Layer 5 of a small transformer language model trained on English Wikipedia (12 layers, counted from 0, width 128). Numbers have three digits each and are written without spaces.
A neuron adds its activation times its output weights to the MLP's output. To switch it off is to set its activation to zero at one token and run the rest of the model.
A neuron's activation on a vector x is SiLU(gate . x) times (in . x), where the dot is the dot product.

Input weights of the MLP neurons that the questions are about. A number n stands for (n - 500) times 0.0022.
n12 gate: 311472472312677449489490658515336517396375532710525698647719591517518397543333704325538420367620625597507465511262503566486448405413556525400464595535504588476514500627469546261413426482706432322546489650574455559617315302388538497730504743553605479462482636431706478405389649510393413444423202664440535458757373548559581615433368554764372582539563546595449531373496326602514350432779
n26 gate: 559593630519599753364567394469371452388481506677624431542598494484704510356369730411602481467684401420391487516465443609525589565630630477181413352568437400557478313478535377380385494464448718622409513658548516675605461595429368535412396634542597430471461688703423348447343401466576555420545447549516516742540661551391390452258439582490522453526666587367535564519438718332490590459399
n27 gate: 573536482615536313500657893330679179822561594431608598586563653377628478395464594705397446360412445543482609420368447664563303400382687755525682364518654439535507525634528460529635489471504614457536435439271553613442504489557454595446507574507601610343399485689496401737525358334518561521403469518345418353800407468357540482504315496767457504536572324597444429556558418380362336535370
n33 gate: 445457451299636528491511389618477477257426368372402578606517454475480422288455549520585446726458538667431488383352554426489309477521440532460550634451697715472508503553605543566616581622538342503509560497552324401492462506571525472630497459483555642321322629441480609494503483602472340500343412599586426480465447508523440372344418477460503506389304552480539704469353324425532460592439
n43 gate: 506456512552629574555515646594754497538367381530527542467465647610585716515518381503579709512517461424512476488543409474626596361497431436591742558339482548602550672515617560387503747633599685609470595509426579512406536332595486724578321552560426647476521600561473582679364500337550597479361517629583394618615386427376423733509515355423526436488428521491555439555443424432617494462542
n49 gate: 369432685606466348553403497497491457432466434680555540603444412522558506468455468628602457412609567480474633384486444418530436451415575453475630533417518345458354469410364566532517359532462611386586348756509624410497451552676522559379595473600740307378445602441474480533704390569655466611375590401637437540459311461426486651350616561483395363340609586431447415514399401435503386483500
n51 gate: 479627435392558610404575607365424373601541564592565579285477630332589494653422591533367494428566435431300361503339480477449554550503362506566624432605446497506489617434607523509465482441521682436506491634654517483416393571619483637494576521506439396538494455638602357429523517649494529604584321607348625494580434543593436375453682292409468509396216509532600486494321642497258552409482
n55 gate: 608465519347643491292503582307346484601519639366529374490466452566500471669608577373700500730415728437500425480653532532587676433563684549437397600400470577598585391318589755558471365637318500398523574417622529551497624581379428563549400477506397564401487290315490572456643706519415360420564469432433366359703570547474397471510513565674367318617413510545650617403439573610350401447629
n132 gate: 329459446481478454689409578624430544431711318361538452652639541463674420401575443426651500386466778459430272578506578607540553522719462617585618577519484551703522567373346503497333513510667558440443500468484444469351455570421234509468481241596618550522573380477623403281569566534556418446408333610421620535532444503468548377474506587583409457452468532519537497481289670847629411596526
n153 gate: 511414475553514615489857688424475632465536525558276653557675614482603405409450735368582328717690687489640449471490418668563620593526829400582362668413489529443234558482482739702500453591602529454428435518496884401634540515482451595515496396457641543261543780396561482556500507608617650271539548467576640331375560610504587665387275493334578398361489471507370461528489500444394496472500
n161 gate: 583458329497326658375626543363560539359575576454540396645710551470343420598539421447368500236470543518376589429379404482435509494581521584344321494594519612599482376488491537244515503448648568518567461757545482315552451488530343390561415619570546332563634494422591661465491650398640539464621622362479566648543406458301518675378404651457512547383561409457402608482589524437506600574604
n163 gate: 636304526435493450565626572582775533236548496455646477563507511442527481635548399534382567557380655426418387371457324714500456623703436626445588304586515526397628768449577448709474283576458420426328612400318691467279455594433438424466309277496481677651537645488478690453666703353874541437637650530537615656439384423626384533459710568407581467428676530321279328402234463461372400500627
n210 gate: 598371328594298503713513613331450530335480560531507365457500623601646426581732607677672271538428527569393632214633361354545598603510661689516424565718462530490687563497603392477474487531402391493419433520507384704567605416503454556348560417644480404536470538380370172432553437397480689670533379453530440543347337530626426493375467177440513366425574447463438500566423599542354613507524
n239 gate: 358528522630451575264633668552540512678589435595612519525521463436664481541448394503592586417381339457577484494530620478671479326621528541488494787494465373778372494509426288525522341689418322546503593197692620433375551575500585461563559465553326438469519421446534452458568641476491509540451464368484426416532551638599282435607568623388518309617653472466600497400547478351629519512391
n262 gate: 536455435569370670437430562223388624355481477406506293465609548506572393558671294458617678608469419411497400490553440522540563503355375803690523397494359638560409570544608497635468442588588461513378468481513636431497380339589422506445539523497308735544516441714522674562309776571513354538640396539558188510490500497459516494497456588378449522373448465606316415431658430450347573525584
n12 in: 511696386425417408504496459604427580500649588582566482442667355321522404297504515273323507642214274504576452426560500435376200496402401451421489695372530555522392482507576416768536551415515627224651562675412623608423459474624496446718504474478321514500309649579700463582377583507723732496475507378522500420753538655340430518371471667269583579407537500610600705425162724454585529368522
n26 in: 367439529550730651433493452370583659507331518607533533637504507560574584537518635415593449593507304446475386537415446550686425475399438500550275511584426602775593467486331584555597471777430307468500318431569443439580707295330383358339438455518616568266278537433496396528417737472575475179583760684627746460644526740634402529511406478591496610533533576507447758632888428568485446557551
n27 in: 574919553266379544561528635430441365383763465454535454264500348599518500525524465571593642308568514386604627596530572348685329625328315622469453703454361639435339343435590489451452524787659482638349402590281445623227525567396612476415514568510476531431510436633344364426611452692655576427566503433378413632383569548514434448507507489612524473479482563521735462493293521598521611643440
n33 in: 598478396296676524285422564503360469445367459341352645512573627460576566478463422627435447721411811525516538462479432447394512569529575471537571415572484609272583622515599418538525757538411248438494556394662324488485459352503460534342453426698606593543560455510606580357528417530559478463447497697660497497452299463568534245380326519563376421446478413654521663506560416350462460588393
n43 in: 566336611585429369520686424568448510656310559691601291523453452408451428556535519427577555424446474612639556339403468442547573351427529400388436314744639471506325387532529572318529523530490536593373244577555394417420391471523459430624737637519613635516604490680474427566539692547535381494261407526458352529371624589371562564631391553532574535674357341620459704341428407534316458288467
n49 in: 332444610434611332582471663441444582480474322581649596739460515480440389467594467636357626612416530281541455518566386477592332311549497415328604460435567423366424562265573500595676387587551412491554405432506404616610311545476333541404399549542559356409387482485559582408606342426474397574426656596592509488331488404441390553384523440464307431449542450476445614422408500626497409471437
n51 in: 584533706556482612556624441609503409494449472766598918397521448425481494528588616478331409456506618624652469652349428557547452403538558459560428610469647512614665567336506402454418454543605453482439335539530235566707308531445408595528570516561643400561488444312600381459467461662566500488512421352506409464519642491488613676509697488521482378667506399399574476509595431487506597577432
n55 in: 639633655431672506366463435327417473503420497452571402607357390742558395483566463374500680695575422523583534657497738347762507510524433583460438650443497517596434430192513702480447456592262456553561691453650576671487449510450347592693409369594456473447665418434360651406570676455388370523567420429507403580695431450453426453514500411527606467779473731433327681510611672455442460546456
n132 in: 280337630507617251446507564485427559620417451493479672503510445459404384581365542433607649521626642462559303401426738465598616538457577514803504520468810688627438570439717619419355420564514472701496483621587638390700493553562435517482286752462570538642535436636483525510497507561273299673330387624367427615653421466410521701437586685626514490433447549266568514439447452747458389684454
n153 in: 428774609460659550554530527311678493640500717424346500452416433482530376639507418489493537744493451445496617261511456641471529615531650262375465609429176358382526556423637365346441579447292591337609295355582592551521564681092496365368451473421784622448665645550407576243459478784551570663407286632455585366618539434567526348598537603575482307614414507429493507749605489372644597518481
n161 in: 449550595464353330559537341628426634523577453493425408487516487520562674609644602479604466417692500363460476404575523590578248615497493712530559530456497635440663406652503449473523510531459400523612615439608490407555737589386863655623497364598409497356656573441581313664373470568547547386473439527341520520035476527614741349374292603456661331421493601449546403457544460433435547609354
n163 in: 573296630596413676426572593592432542628508343318500473640663542537554519500643626508474587496597724504595546512526646447655306538637477512440539592592387801395489359403515313340534584291473438402569329651629331642362713312788489693477412512580759364270511488469542344371398429500226251613489475338226379470535425706466553560504225337611481318492684717443789571589519658417500470433496
n210 in: 399483597481526417380566558451659616562540660348426302487552404409679735466648333510470361585344361405444416490713428556474409463479567462493631432470446730559579331438395610487678567618308408698644690394500457284573530466315490640352523624383467477427617524582573592455460391413454411467450643436557394347480459556632500427396837720527464451632440527750442539578584421427645729601389
n239 in: 757567553390429416512429485297496597504556523358523607380438350570454443553470489585362403431600584731440553488537534507511297685283364535433500610739492519418504500796567527515451447247515712384352492402391586329554542340429382589363424683273632571343780732469421662632433448347623560462744392577568361515435469254417738691355219262629227456634519655519599485515329347543554275412470
n262 in: 529599707519525475540592484618612672364494761317497584305506452484552604545325700677522516477478480516663584412385446510646670474497629325513351509658582519364715721566516558265621519265555500643513465554519601405531526477455384516360445410603551478408574378536567395478637529320358589439455543425619510433336410516548439500568557405477672315376339741500428658522539475584741385500481

Output weights of the MLP neurons that the questions are about. A number n stands for (n - 500) times 0.001.
n12: 486411539465653657566449353197289704517561486715290389652565413703485517323305336695421478602453712624705804216597327673574419560479376500461486536330684364418553051695549512292220565326526478528560400703626753401458238440620441631355530726597575696559756570392688405529633491325517345600484451572500357304702500671512218790524238618405500446439657325531496750323523463479650327671461
n26: 906451496579454298724338382689349359338545364414542317692332444740566282598451479440647482275381413424522540378421474299770650310558280616496351491324565487426634678365482357552556590731455876575639559768408301323420534691908275575394517577519509561602668770727245385562457435581479543579543536680641551521556543407537496326716552334857444428311301620491672359782602707479538628367601
n27: 384567593364558420505486103685297465660416588515389371444370372580292500156486341615468486460326565481472819651705636452635399348585357345618635524524366717535534482447662302781674601480500325374533603398284658398680310486424510571688601463580548732368348267289634423242593505738645537406466442647641760343342385206907555318552319587873751635372617574909532487451460839747735328701810
n33: 187422388569396459394641555659561478296557261621353237617620647564505681245484641401299496673704516488553304538311520603251551630604351397439388156322492456565446430481299360610366455500242450414432580374395568444276668304316580545586555413715278660516504414278512535496743345529609340444387488413500603635680409386435544477297624163559404351463780504649433237477697474681574479460597
n43: 546508558597537469640515522441332432735401605657642460395525592391604492508484452698631468354565492773559413322525566177500638460396615537307276476461508423570616112569548515449439664467258569571581606484516650542295462384552672523522496615450663747538688429617358787430738677520725333426652202439399172439419446484485186643761373580280388460626561351400550592541342584560478451371484
n49: 305487513414324344683320544636203738429642522624458465509605547547510277395312370387446315394609547316647797232697380166386492436660561271708674836228322411528654417392395456359340460459347322661547504379517428517409462321545320401672475635720548310345475321474385273516385335625310654311442588437692674534602644530565673512264594341397236420496509673579754528557596393776657567289405
n51: 500558396312758535348708525494443355373475568455467482635481496678531587522633603585437303383513548771377589799347309625681355694799425454381444451609620102471728500447575553424278496459704717743145313337378690414843462574678523368407504607854482777661260336435578495521410302495555457456420362543708695612604397522274783479544764528550539361443532654317667322550416317346454386527500
n55: 718284585899534099662596546671447517395369537528495230240543586563442692463610534496478330563526250473644445626447348583653619264649521333310423537324615518538574552429532378529364294249436588534224996537531722713750633433432787320546456765687528833583597459267314530368611558523478433415249422077588447363562531450564491361459629383599536385622584372426641381543371461324569265276666
n132: 391648456702696659395572362611557516427224432473509357447421164858490413639451450851424460726329295500421420641743557397491307597450613575478406730746634793483311458402580418548496434186687418279600441464535608504542308630442679416247415552617249392462651504320418476666426539677344199588671397418741360435925638310512237661608461795445474450531368496630715600508640519546627317492434
n153: 553389456451289436199514433606750273596468582475928375662353527353563583380114505842571651247418539430066420903353672490558674659261243484535600313401258539551555809491465583259437445630350317574622485704283340777538403520514732540486514674552465331754447660490549419131500505424401348559494314886531295708534746500272302590694656447829710358564520674510394626607594617326590515205318
n161: 473513218521573551080381548527623484797552416570455509305559708559678605638496364752740556541343471470330586504342517310568869453693488514637405517453633554504444697366539480643260401562315667387328142342288354374593393521589358815480640429545599432327488551733375463275533563303317664631397409400487202471383246611664525443550429642589546635385798371734629492440401413573398345428670
n163: 573519558550677664535447505184417291430457627542340002554389760351500554574025747588461393476690437454405376425476491421707589571358268481568384351536705691547672684449528572421398411667601069699487443519482429411387520338797396482622694416871315373584509569455429406655455629617552361690588426553345394753616345331602598588504361304174809444427369278588322761332370505491378656654437
n210: 471495631452357465293504560662500744599628729386377168566692677276726566379437753504517554637603623271650576395392399486622569406290500505247660274438626794637703500628518479706453393463886395684657523701473600548728345382391398522410779509500459614744470781575443674492269213764678338359554414418518542474474548442271400619411504295435504686824286444396348454383340339542347417661765
n239: 442500568446672229473452246593389636338320368384826490476193478480112641425585698663561289526643568376515331398364295675735620523579556713317427550421558836421345491482321395521447331939674510379432311642250461534505452282551526559964448601390565663705423594627012737635307360733618349388572550524414604505670438658574572633070262659474442268214698735615514708500651279725288551544578
n262: 466237352302380844505758515403383691298521346444539362720538488599773392615596691412565371321412343450640436453740249785462504791611641572486500532563558394355417574588821690544548770590619514717496331430527567362301446616354448260525636310462307708749358258720131584688531673444552433388851394381733313513496385623508212548842451598373433528455411314426407534603740675612604481552599

Each question names a token from some text and the token that comes next. It shows the vector x that enters the MLP there. A number n stands for (n - 500) times 0.006.

Then comes g, the gradient of the next token's log-probability with respect to the MLP's output, scaled to length 1. A neuron's effect is roughly proportional to its activation times (output weights . g). A number n stands for (n - 500) times 0.00076.

"uc", then "k"
x: 434527416547352294611568449514407515533537535348514543597419411490420498525418470379424508457372515466398365613535651507603454506648322611512461545523475523516453486509420451507572460752519684412470509462397364537483651391380539426419551572474597602433625665565476433623438509619541461432302586482523486462563558441680633431510490442490531587452576562422638409528530429704426372449665
g: 435428493378516455524747599250492608399328678379319490509678451533439912424343478448654579463473599357528504464413506478573431332436674456569473495754560503331468574346623622384556568430567614338570319349572487601689374316351488580452463652499462604584333526232504370594479486368463535392677567394698417424468439449506404355432598576373661513643362148346453382558503541574554430521555
Switching off which neuron hurts the next token most? n132

"ag", then "ed"
x: 535647570500468409658501427637487386316726455432310603579362681489605462522616587408404605466417622496540468655591647512380468450566562487490487461490629484413536400568480444407578460362483482525606518386531446401548446526463693502392519618528583435406506618418506473590537608575442610572535337508450529471456461468465440435577453568485621514489546533570689494524625377611554396446560
g: 503475478536281553549385453437354835477327452571764465378317771430491384488711652448524498557495484572574471416498336422462509527382385473476497470557473452453574585240473589573560301510489262551569559475570746575504352691152423417333625698669443524363495613351524604371688481627544335573695514809617417564683508386609447578527370427425431463546403413363524353534529456499523591487354
Switching off which neuron hurts the next token most? n161

" up", then " to"
x: 466511353444320456647333516529354346570771438525443487488382429513537537544565557448369459484496612336428502684549503520452444668628404420363453578637577494368471467382598542413539395479510487610376536664359570455452530581532535472367533534486636615478530364466432411526663469463452516470419602582548563384425476459499573520556460463659583370467446669468638411556489435667594584502543
g: 425452600646462695378695637540426479465629644436509510488495502423393478432220956467532492617606654468513659643555428578437459432557432546633483604388507456333539665523658470420391579363419284485477415509516215431190470623421439410589599534482345386623757503559500471505324578431496348396410377569405542399444505257352596464590470555367718294424598398547546423526330385356444273508577
Which neuron, switched off, raises the next token's probability most? n26

"et", then "ric"
x: 497578451429604568495418496511416559457605488508520459554435467570580468604704410426490501646439565489321492648440406486463351519659338654485491630554570574264514420531469484513423441441589403445577527536362444491430511348533613346409525566442497511462655600509529464568425497519490690440265742692432469474588589520576582617484447645506527431476675476588531477504589511558598576424650
g: 611465293401726493642540616374390564296401445505329574435562584534447638552450311507364432551382711481502403440305563278569434652415406397417445456504499704637470416463476386653768416631565555479527607465416540387588463562630788416593655431623597446596400458243479609408478497446596570560512419545423580581511418518582519432370823599591590492794460819447505530476346370472308446204540
Switching off which neuron hurts the next token most? n262

" cont", then "act"
x: 461611426466354522573481564596385388473323584619407503474266454473484460610545561416353413486485525491460674582607534617652514627566453474551366498721556538700343459519574321481383548571570530485491463354363564596465515454547544505496527632375598548381441456593584545571467509535528523408400677442479564444569482580550491545492361576510503563508392631400490507431587535541690396489594
g: 623478504257245378499530524450462763534570314356615811688443386738632545598490567538449485478733451632389420468662457412599342506533638456374457394435637270510519470314592620515393400416472305461549562612638362557553460539434687236631411547610660438603462474415478534495547244558466480410643548322542384572552525724412582526308604519443284553331459755315427414458565551353496471487519
Which neuron, switched off, raises the next token's probability most? n27

" ass", then "um"
x: 415544476431399474558476500550484458493337544546525551532309513486438411527610493361327613584436633598425599615587467514600578455544457547445404589467484473526538335453501362354396519394460596435589594536401618546492597445473543473588553596476524585362495432503462651610410570483645576431312735468523430560437500449508453360451382554525424598465416684456611432591603488505607278648509
g: 341610566251483700630410456489680530468491481465443559721633357567570394490563575408593421479400295534374420603614589463710307470453681692427542333681219531490322486279493475650518435557532435576527346657343441498285502473489512547576638532461501375614322620452521401520616322440631327498614362482476490543451504451637535665150626745371551523480360740375377468541666529408518344561341
Which neuron, switched off, raises the next token's probability most? n55

"ed", then " by"
x: 277590421545343420476542672555265436565500531454486435482461538427537402485647616410401567607566647440362479451549452538396584536450392466415515349613636452482453456333500432518465489215546556441506662453487523521482541690419470380479545518548409476479444519262578492490453540522414298553538538600493474494436532321486471585546569578455549414524558520389591393540593424516533520445461
g: 613456655547684522360331270600661375620486611596597599269650624500659500347442398413286632443700439537588485552647458601453676651329395457544589371478689511304484493420372550668600349289388648485565530298533448103449578630559371325657564665457405614516397548538547524470355363506500567591372490638515394564541591354618468377537266430544572451560685624354321428441494509368501623528492
Which neuron, switched off, raises the next token's probability most? n132

" ad", then "op"
x: 410577441448475564597414568557395297393483529600362453433402616516377629505487532529244398544586518482437640686565392408506546608498406415393433464583430445269370377505551457527348614436463564627469561496265372416555532556418545514497467493474336578350537573431632578558458462516436544501433589329430551485580645514404416465495485619460573629579434610431533496538543535497572476548556
g: 512679432707696532608558509465576450591283322433538400413599575507478307519643376333472517588449673541570495415269620818481424546536581640521437474590384526436619464487368679497509606569549613437668644491488664467206641429569482541465475389611520254693588492249526457395318252423408594370585637462463478448434665552308518370511247477478342544709621651680437489411531562489496292704450
Switching off which neuron hurts the next token most? n26

" is", then "s"
x: 392591406465472383604403537524498438645464444472427608395445476422425443447553585513384541498555441478577506694574571534445618508385345592278383647463538408339421530442485441437387362325302499771580438474547635428468458545397559480408483503411443620481462477559400461684403534560599561532457690339554592467510481484521561484626522461562466601480549778507570432512582531441609677432521
g: 580493392413730686392374454400474589459596427491548470499582354354561691347542519529437568507498359457613574362573707367217586403435370325361690349513699597684300513585587448511622642472618472457593456538411407245510249585617538540404530432552484530408495643231652394516532494607400511566577550582558603579354549810660511590483369355585284516490537660466384668513397592481318751544722
Which neuron, switched off, raises the next token's probability most? n27

" Car", then "son"
x: 419577532450467484493451618622444457555392492481391385444402468594526532456503524382371491406472442467397400524622508480492584451656280354470439386521531497692311624515522424485563489543421533654613487541418477461486532447421544644398502567319460525470607603480361582406396590589514478448370640648467540574410675504574413381513552459478456496457461691490516573384612575679387500343460
g: 594402329448712620553465639611432648508637472680503597368493496449542368340471414347818427487461389431642678368474571556406436372601330533349744520452379426536454402372472414581415535392547529215370434635367466467653548393580483538429582535482583675659531561735406417515669566550423261667618360649457560566671629483289427464547489481433433512399410460588472572300293578823649373694375
Switching off which neuron hurts the next token most? n26

" h", then "av"
x: 493528420454382461517363561519478449524451636506507549458360408655547523643570398356437470566418444582396575672583430466441517379460499501502407401578462380456516471523464608526450518386449516517523506356417499552477500601561428529499520584537408539486464390255532479605598461500453469434309739383410408477493566440513517504489281406443401591497499775463672542825593582606488501434472
g: 598511521445455499594465179404454713307612634456472594542522302249372359714408559386411571495371600457390508489551470616314578447464362486444370503570575550378488270336296455625687453501441752577412455445513386377695505389702483607510356562232468575414440436600578545446336473634734345587644364426595533586570478598574367688453596613514526574526381611468454358545284377434171529439400
Which neuron, switched off, raises the next token's probability most? n55

" ", then " |"
x: 397402405513440333485398461613428562550421517552444570607449517572316504534487469475397501543462475559493439713640508462381467522535509415392624442530517378572530417497551421416459418462402340544467574380438493542403499554479642415480427524568135507498488538413535455542533444478401578326338667405537704381373503494548518586476352518505580578547477514543544505520462451596601554477487
g: 348631346722607511449582414523386415376542444530516523575493455610477594600738344426707445707464384674389495433375556408417379567552444542529409417577778477541428473413352419699471512206704462658478461402652339395248635750422432705333511699340516512329578452505535411492234554669346348591479402390604481511599585335428319538471704348435445511434545563548443530487372463390669323465409
Switching off which neuron hurts the next token most? n239

" more", then " st"
x: 305415422507403463524313621542291442508525337570551498361433451537382448621582511598490403494592528465485642686563480568678542634615532447608364586606578336356458486394368469394437440409630581559543566397400451480466512488480621469475489625451597581512481546486476440516552473498451435461454465304490491355533544543530515661431433383525453473685432468417527518526570487630546496586594
g: 449546460208628598555546702548414647254550398514648386589502478632352516543313638495489445511294723441475451343559618672308321600697285318477439501567358547700631504402705442473634357481502321479510525482406535308538600594373545462670409636637749640467691526500520534455678336507484601614507582575346610518379522490507647399561768359560626466449394520335463225534546359423503446411488
Switching off which neuron hurts the next token most? n12

" not", then " "
x: 287533411457474714497439587432387569510503507545503497427411636361483548590640506489372483409589597538501398662513443470625521513596438475539353393486593230306463463408407441366482393349427547481395496517586513429457560395391602526456462544504581643398405560500598416500462423596602467573475655386537585386530439446487511553526468562538364610561441617478634544563653421527617411521647
g: 353544768560453437410526629486505677506494416725426385699630432694578421643482474550439455621623456535530407610318462434339266654604485648502606369530527468500509372300434350262389630541568538562494586461407556430429453469453436505471742554549540384337567618333635394643401578593190484428581472472407832517580469599675438454634222457487622581237388358357526644420485332451471331462332
Which neuron, switched off, raises the next token's probability most? n12

"\"", then " R"
x: 475607543432583565415386519565250416584472514549456601354373452490410430604701581408389462491482451514482431605487465486631450508494483371448395553547634413485447493489534522345576523628537443559233435436577478442470490540562478495473510475459481583426390525410443461533471445620421598460408464403513698488524527438557585399498669359509470594443518539550801421351550553543377463447577
g: 655453532710517321507443454588520481349571466462393310584806418549465694501455482563523315586487431585497602329570455503647402713345563484407619623416198475550702490567473434652487616682279506521479512481617567631519281496534275673662427592356538338415335491634368307555558315630438473385603515704319709574579467425460527397693703422520449454487673426385438346677394375612528324523519
Switching off which neuron hurts the next token most? n51

" ", then " |\n"
x: 432458391490378345438418452642426495543382520596440581580422546505317503517502468467374529585457457580512440750623538465335452516568494458416695487496512412624536406496524435424436433453418424521454565378508430475429511516493620432480440507611172504497462601417489477463516523439387599336330670358514669367379518432535491594463359508523568545450494543502504497573477462578645499473527
g: 383333468612771540462634422557461371565488355620572615441462364358376491439589462360397578340600467609310569441498439400336411695279690617598532331580709381616360671508636657729598519386610404322451513519611485547472349667493550418275412637434410438355329442699494506571494550653444376521515432411488353636795211386259546532469629341484328556566388611460457453570515480425585548626612
Switching off which neuron hurts the next token most? n239

"oll", then "in"
x: 433496497423422631475351602614543412419529600499587667591420398361506537523486520438464547583636494589402448581516365483472471467705276566356493459564519420465449372456633386591419523542564580513586557441465490400472639590557656399549490609450527446395518554368335504401434531481513529542326401404600460509546441518536451389343265420492517549474492487394709493454463431464392445411372
g: 388461443354379373535450573449588503455421576482540466622562495664352389703360494567372490393542512364539423510494662498454298616740475643573376372473272385656525600536472508428237603541552643308566334477365553522417675402613630474447627588501576615620615484640509524305300504562261381510423356414553677318333557575255498224471498364543500529567580577279135475631681369390351472521503
Which neuron, switched off, raises the next token's probability most? n26

"in", then "ear"
x: 453664563612386405464547521472473445576514554422521448459404578513555276579635441332300512610608601477247461580488314563435549522602538477470519435504606432461415236430550436505419445354512546489506517668546429412566614556417425396413518471612454616477495539420543485569672520643360435530494613472584606452591476409489453539503538492549443488485559343404373597489562399687483460456389
g: 455464594483479410519521410440501398622554467587572453563442679424581431354669569750632247615540518551439536601370552443482618662565623470527447595623390496612596444511501416387599547408468368807703589514748363447565430812513384358481638542299643516709614461528353610797587486470391554516525662633592443634717325469490646646387493554674396611339623602573519724500756304454594461390444
Switching off which neuron hurts the next token most? n49

"uss", then "ell"
x: 465491510391531582455445529490500478553380752450549376464419441470493425638531465517385524482438611391526431461425566579535653520524393607581439570702504508348472372504457582460464394319499670498387510438491581533434513503511417620463469642562422486353517597447441564641292595565433494635559526454663490607392601367506513505581442431481555512482579541471353596553672387697437464469532
g: 462526499379392381517422737244449559487584616381664641412538348695668621239553560451630408401563356514375366392579637556492590664445504579578726599560348337527519528201565589415581459432364581499752746666362460543370427452372483345409474599596391455594734368536442419471551712249441377560470437684603360528566493466590604407464688562639330371501588388543278438596504468425649439548539
Switching off which neuron hurts the next token most? n262

" first", then " r"
x: 356451676645464426480437562509429385477329538563471523491350462542332572528591444311475611575544571522536442559482441431514611724498348508630409503646617357371517553471563518422474510500380655688326490484489437439452519528706521489426482480475546625448586477501511418578552520555623493593405510527412389410397445406525430469674427454606473568564468543468749518562502480496644402548496
g: 433502601573513419581528530528540561644544473490385304519369627759521432574407378530686325536648609650396625644679434441655613488492706432590414553410490251506501539394320546394475541580185675385430308631599829430209384717470450432340457414323580498641521296504466409364416461603561424647615368571315357424425571563304567532417618418438503663675519494542363357630511517469586424529649
Switching off which neuron hurts the next token most? n43

" year", then ","
x: 303540569540485353474379554624342412525504623523512653452371445565278444541616558491425463383562506461644397609611548461469390523534383582527476516700715438479483628513491446617484596421508603587371474473425489665572474438510518497464394516579645584440599515479639463486562544583469514576400499526397547585368468377419443483523481386432415400506505620566640511519522523570658655505529
g: 581536585312384622592737535387641526608523630509713570611487567498492447483369632536206561344631354453493454414524646508379579361779581507336508477540442580349448318409382297542466371585486557461421355312463598529300461469644439473611636487375584646631483155445296330494710508436360572461490535620490514487335627488468528472365477447596356548489398624861511430406715603496337651612588
Which neuron, switched off, raises the next token's probability most? n132

"ob", then " D"
x: 514540647611328362351379557483490569496400606535524446440438391428620463482428563339550533483389444322471566473384548432588623498655307529474580448681568513554356430471538490416394661628422711515536551566380411579646549507593631536470441552517482513327632552370422511485525558387405640581577537493600494541445559397518366512593457535382496502523484521542529591467506445461536638420346
g: 455286505366528505408436488524487451576430589569425522595513658436331580470530637521539445491398284500576571479423500442667460254387392470281497471520413437760627430428621429711657398445620614691465516422697475544539543508501521653805457486432582576641535423538512352427434428600511502312643232700381551474645672531239679273670650531649367634405634325433676504354368344424399394409729
Switching off which neuron hurts the next token most? n43

"ment", then " in"
x: 392477338631640218570357551608441557477523424488498554511395441423473419512727455484462530585463600442527374566472430378251329482510377566374399456635624585335548606504549514505331462441571471555537482475437486505503544482387602561494534582482636492424456619488552485526372584656466443403440542403475325471402473313503540563550514396412552373480597647529622493496525559493486470472657
g: 625616568474501631281575521477330263556387320314468792423447523508347499733287531575538383418438485428457446631414448539671542443586468448434261557489617607608630804531592428644496330411404509496682571574443623526458391509519442390423540441465306579589450612544518599573296587608623667643557479571392364430402486384625798615469592349416392402821548599422635634594419260601585623421463
Switching off which neuron hurts the next token most? n163

".", then "6"
x: 493490372360373443332393503515532465534458632526488652484503545554239537631461484568498528671583481540403301444548484419421485493529355457518481503569532511444634322395545488434502512491481526632487610469509490446610568538487549426482576619391460674450476544461508325496599551558473629501539850534401524510501605590498591474476387558478531465398471585515620359485501507527519497348601
g: 578404461545808556316545537437498503477534512491544473558411462524575523352219391472463577552663401551375796364605513606553539439635432486647491471674457310384633295518371550469449293464273634452505467472448263408342414388455238615656484510449527554378388494591465553558549366671540182520556608679261539415464501497436474515463541824390538599498537581740445514489339769338405526360604
Switching off which neuron hurts the next token most? n55

" In", then "ter"
x: 348569535554435423659365560683484378473435476571523512518280495484470405522633526507377463455479545444415539450580426396517494331563429362362645518317539475428437420477523571524353400463477545628530514593410448392468518558489508429502455575480526560413592601459478473514527469563448537599281719511699591600444577479493528569394578539487307567522409516416568407471639463614437510412494
g: 555677457622572359615430711420549300687579529590331399664445623721565366437608212333434727619482434407434589818449477507498698551593433573362570607688537368452652519502495331577492474533517435517588613701549468385279492419624572428598731525499583474487625366476352308549572348326405638618522383378626580399548318627698402476485505608470492556488435669578470485472561636334491252305474
Switching off which neuron hurts the next token most? n49

"im", then "ult"
x: 416592666512289420548266570487426369508464509355549586586397396703427356594500495438488488437487551510458714574364464411360498556630501530430521606520534443476411291521439370439473590352601573418421484489519454452468629507540687450423549656486445501430526512379353530512633466558469332508487585424532524243463513588509381566537516597485376566448518398447538547450598467570540517522490
g: 444426558527531527486275632374380526707575491338394596491446323359520511281606313335674511510446248355394643667720459419400411414388511657541401347486274322442486655454513677348492540505563325545315474374601349569394455422333629380772573313559448506493517597416520410456751585475609474564495370366414374480529511403442347431629615540310721594770598572581566404546713608480522574565448
Which neuron, switched off, raises the next token's probability most? n239

"ect", then " w"
x: 350578356452378326734400430507369597411483439458552388526465406471572438548600522532544544575540568541606365534476530450446427521699427530477346468498598464432546530467549314530413281590466591536312373429403501490407558390313592373417487564471473514572549509390456389539404451611402535515530592472525466630530561344598619472604463497526617544546597586537491459433565379492570381539572
g: 517377410478717596527401381394515632527670502675457602256369562506491500584816483514551371254589482635519534542835375503560657201495521471486409596574260566411564210465517353569498736433455390495532400480453400714404578285536464326410634470517294604585545388484561392574555623372493514553319493717567393500385412627416421373637533505412346423448425359644701527666570550583448572391511
Switching off which neuron hurts the next token most? n210

"4", then "–"
x: 364498467410492480297417518682492404427419430459497589548319660543405511403455486503372480493509461585450442608499537611317650510466439646463498483579553483395476359519591598422580410380483565520591474444487378418485538444336537446561577488519523539385492533382567465478643518551275554392256848517535529490426451475539571534501494472680501575507386458470562547533608395569509511601529
g: 324469535689576544373562480515418390365327474504358341310528395593439613551502511380670539458664470367459638615600636651535487273461508533399427516404531551662251537403431609515387313429472449381515547489525511475556336558456213321647281411609541543509706385532624565537437299834558347723452712538411435403547606608528458418431784425406451525459452410544379415465418166546528498569235
Switching off which neuron hurts the next token most? n33

"ed", then " into"
x: 336528407539479529378503643557362435529579589522386437435452546560494451464581574490517476496504581588306417563456530469535398513568395491514502518528581462469428459375533535427364549341498501424532686423413399522321612525393676364436501540503556502451514565470591335525527555594541581539539650538458431501454458370535635558528523532472575437381687700477610332582514364546430440466705
g: 521575526687633584485352406602404395574489685366557725500426611468451579431404538577596279544503479488583454589346425537584613544467392412507613229594516408518430593468414421379450175504345496701431372426430412304493475625462376477491297624520475504686521762792536517612650554485457748542462688461480502632558522337480630439382494463528551684897653339327575665495409508443647384396653
Switching off which neuron hurts the next token most? n163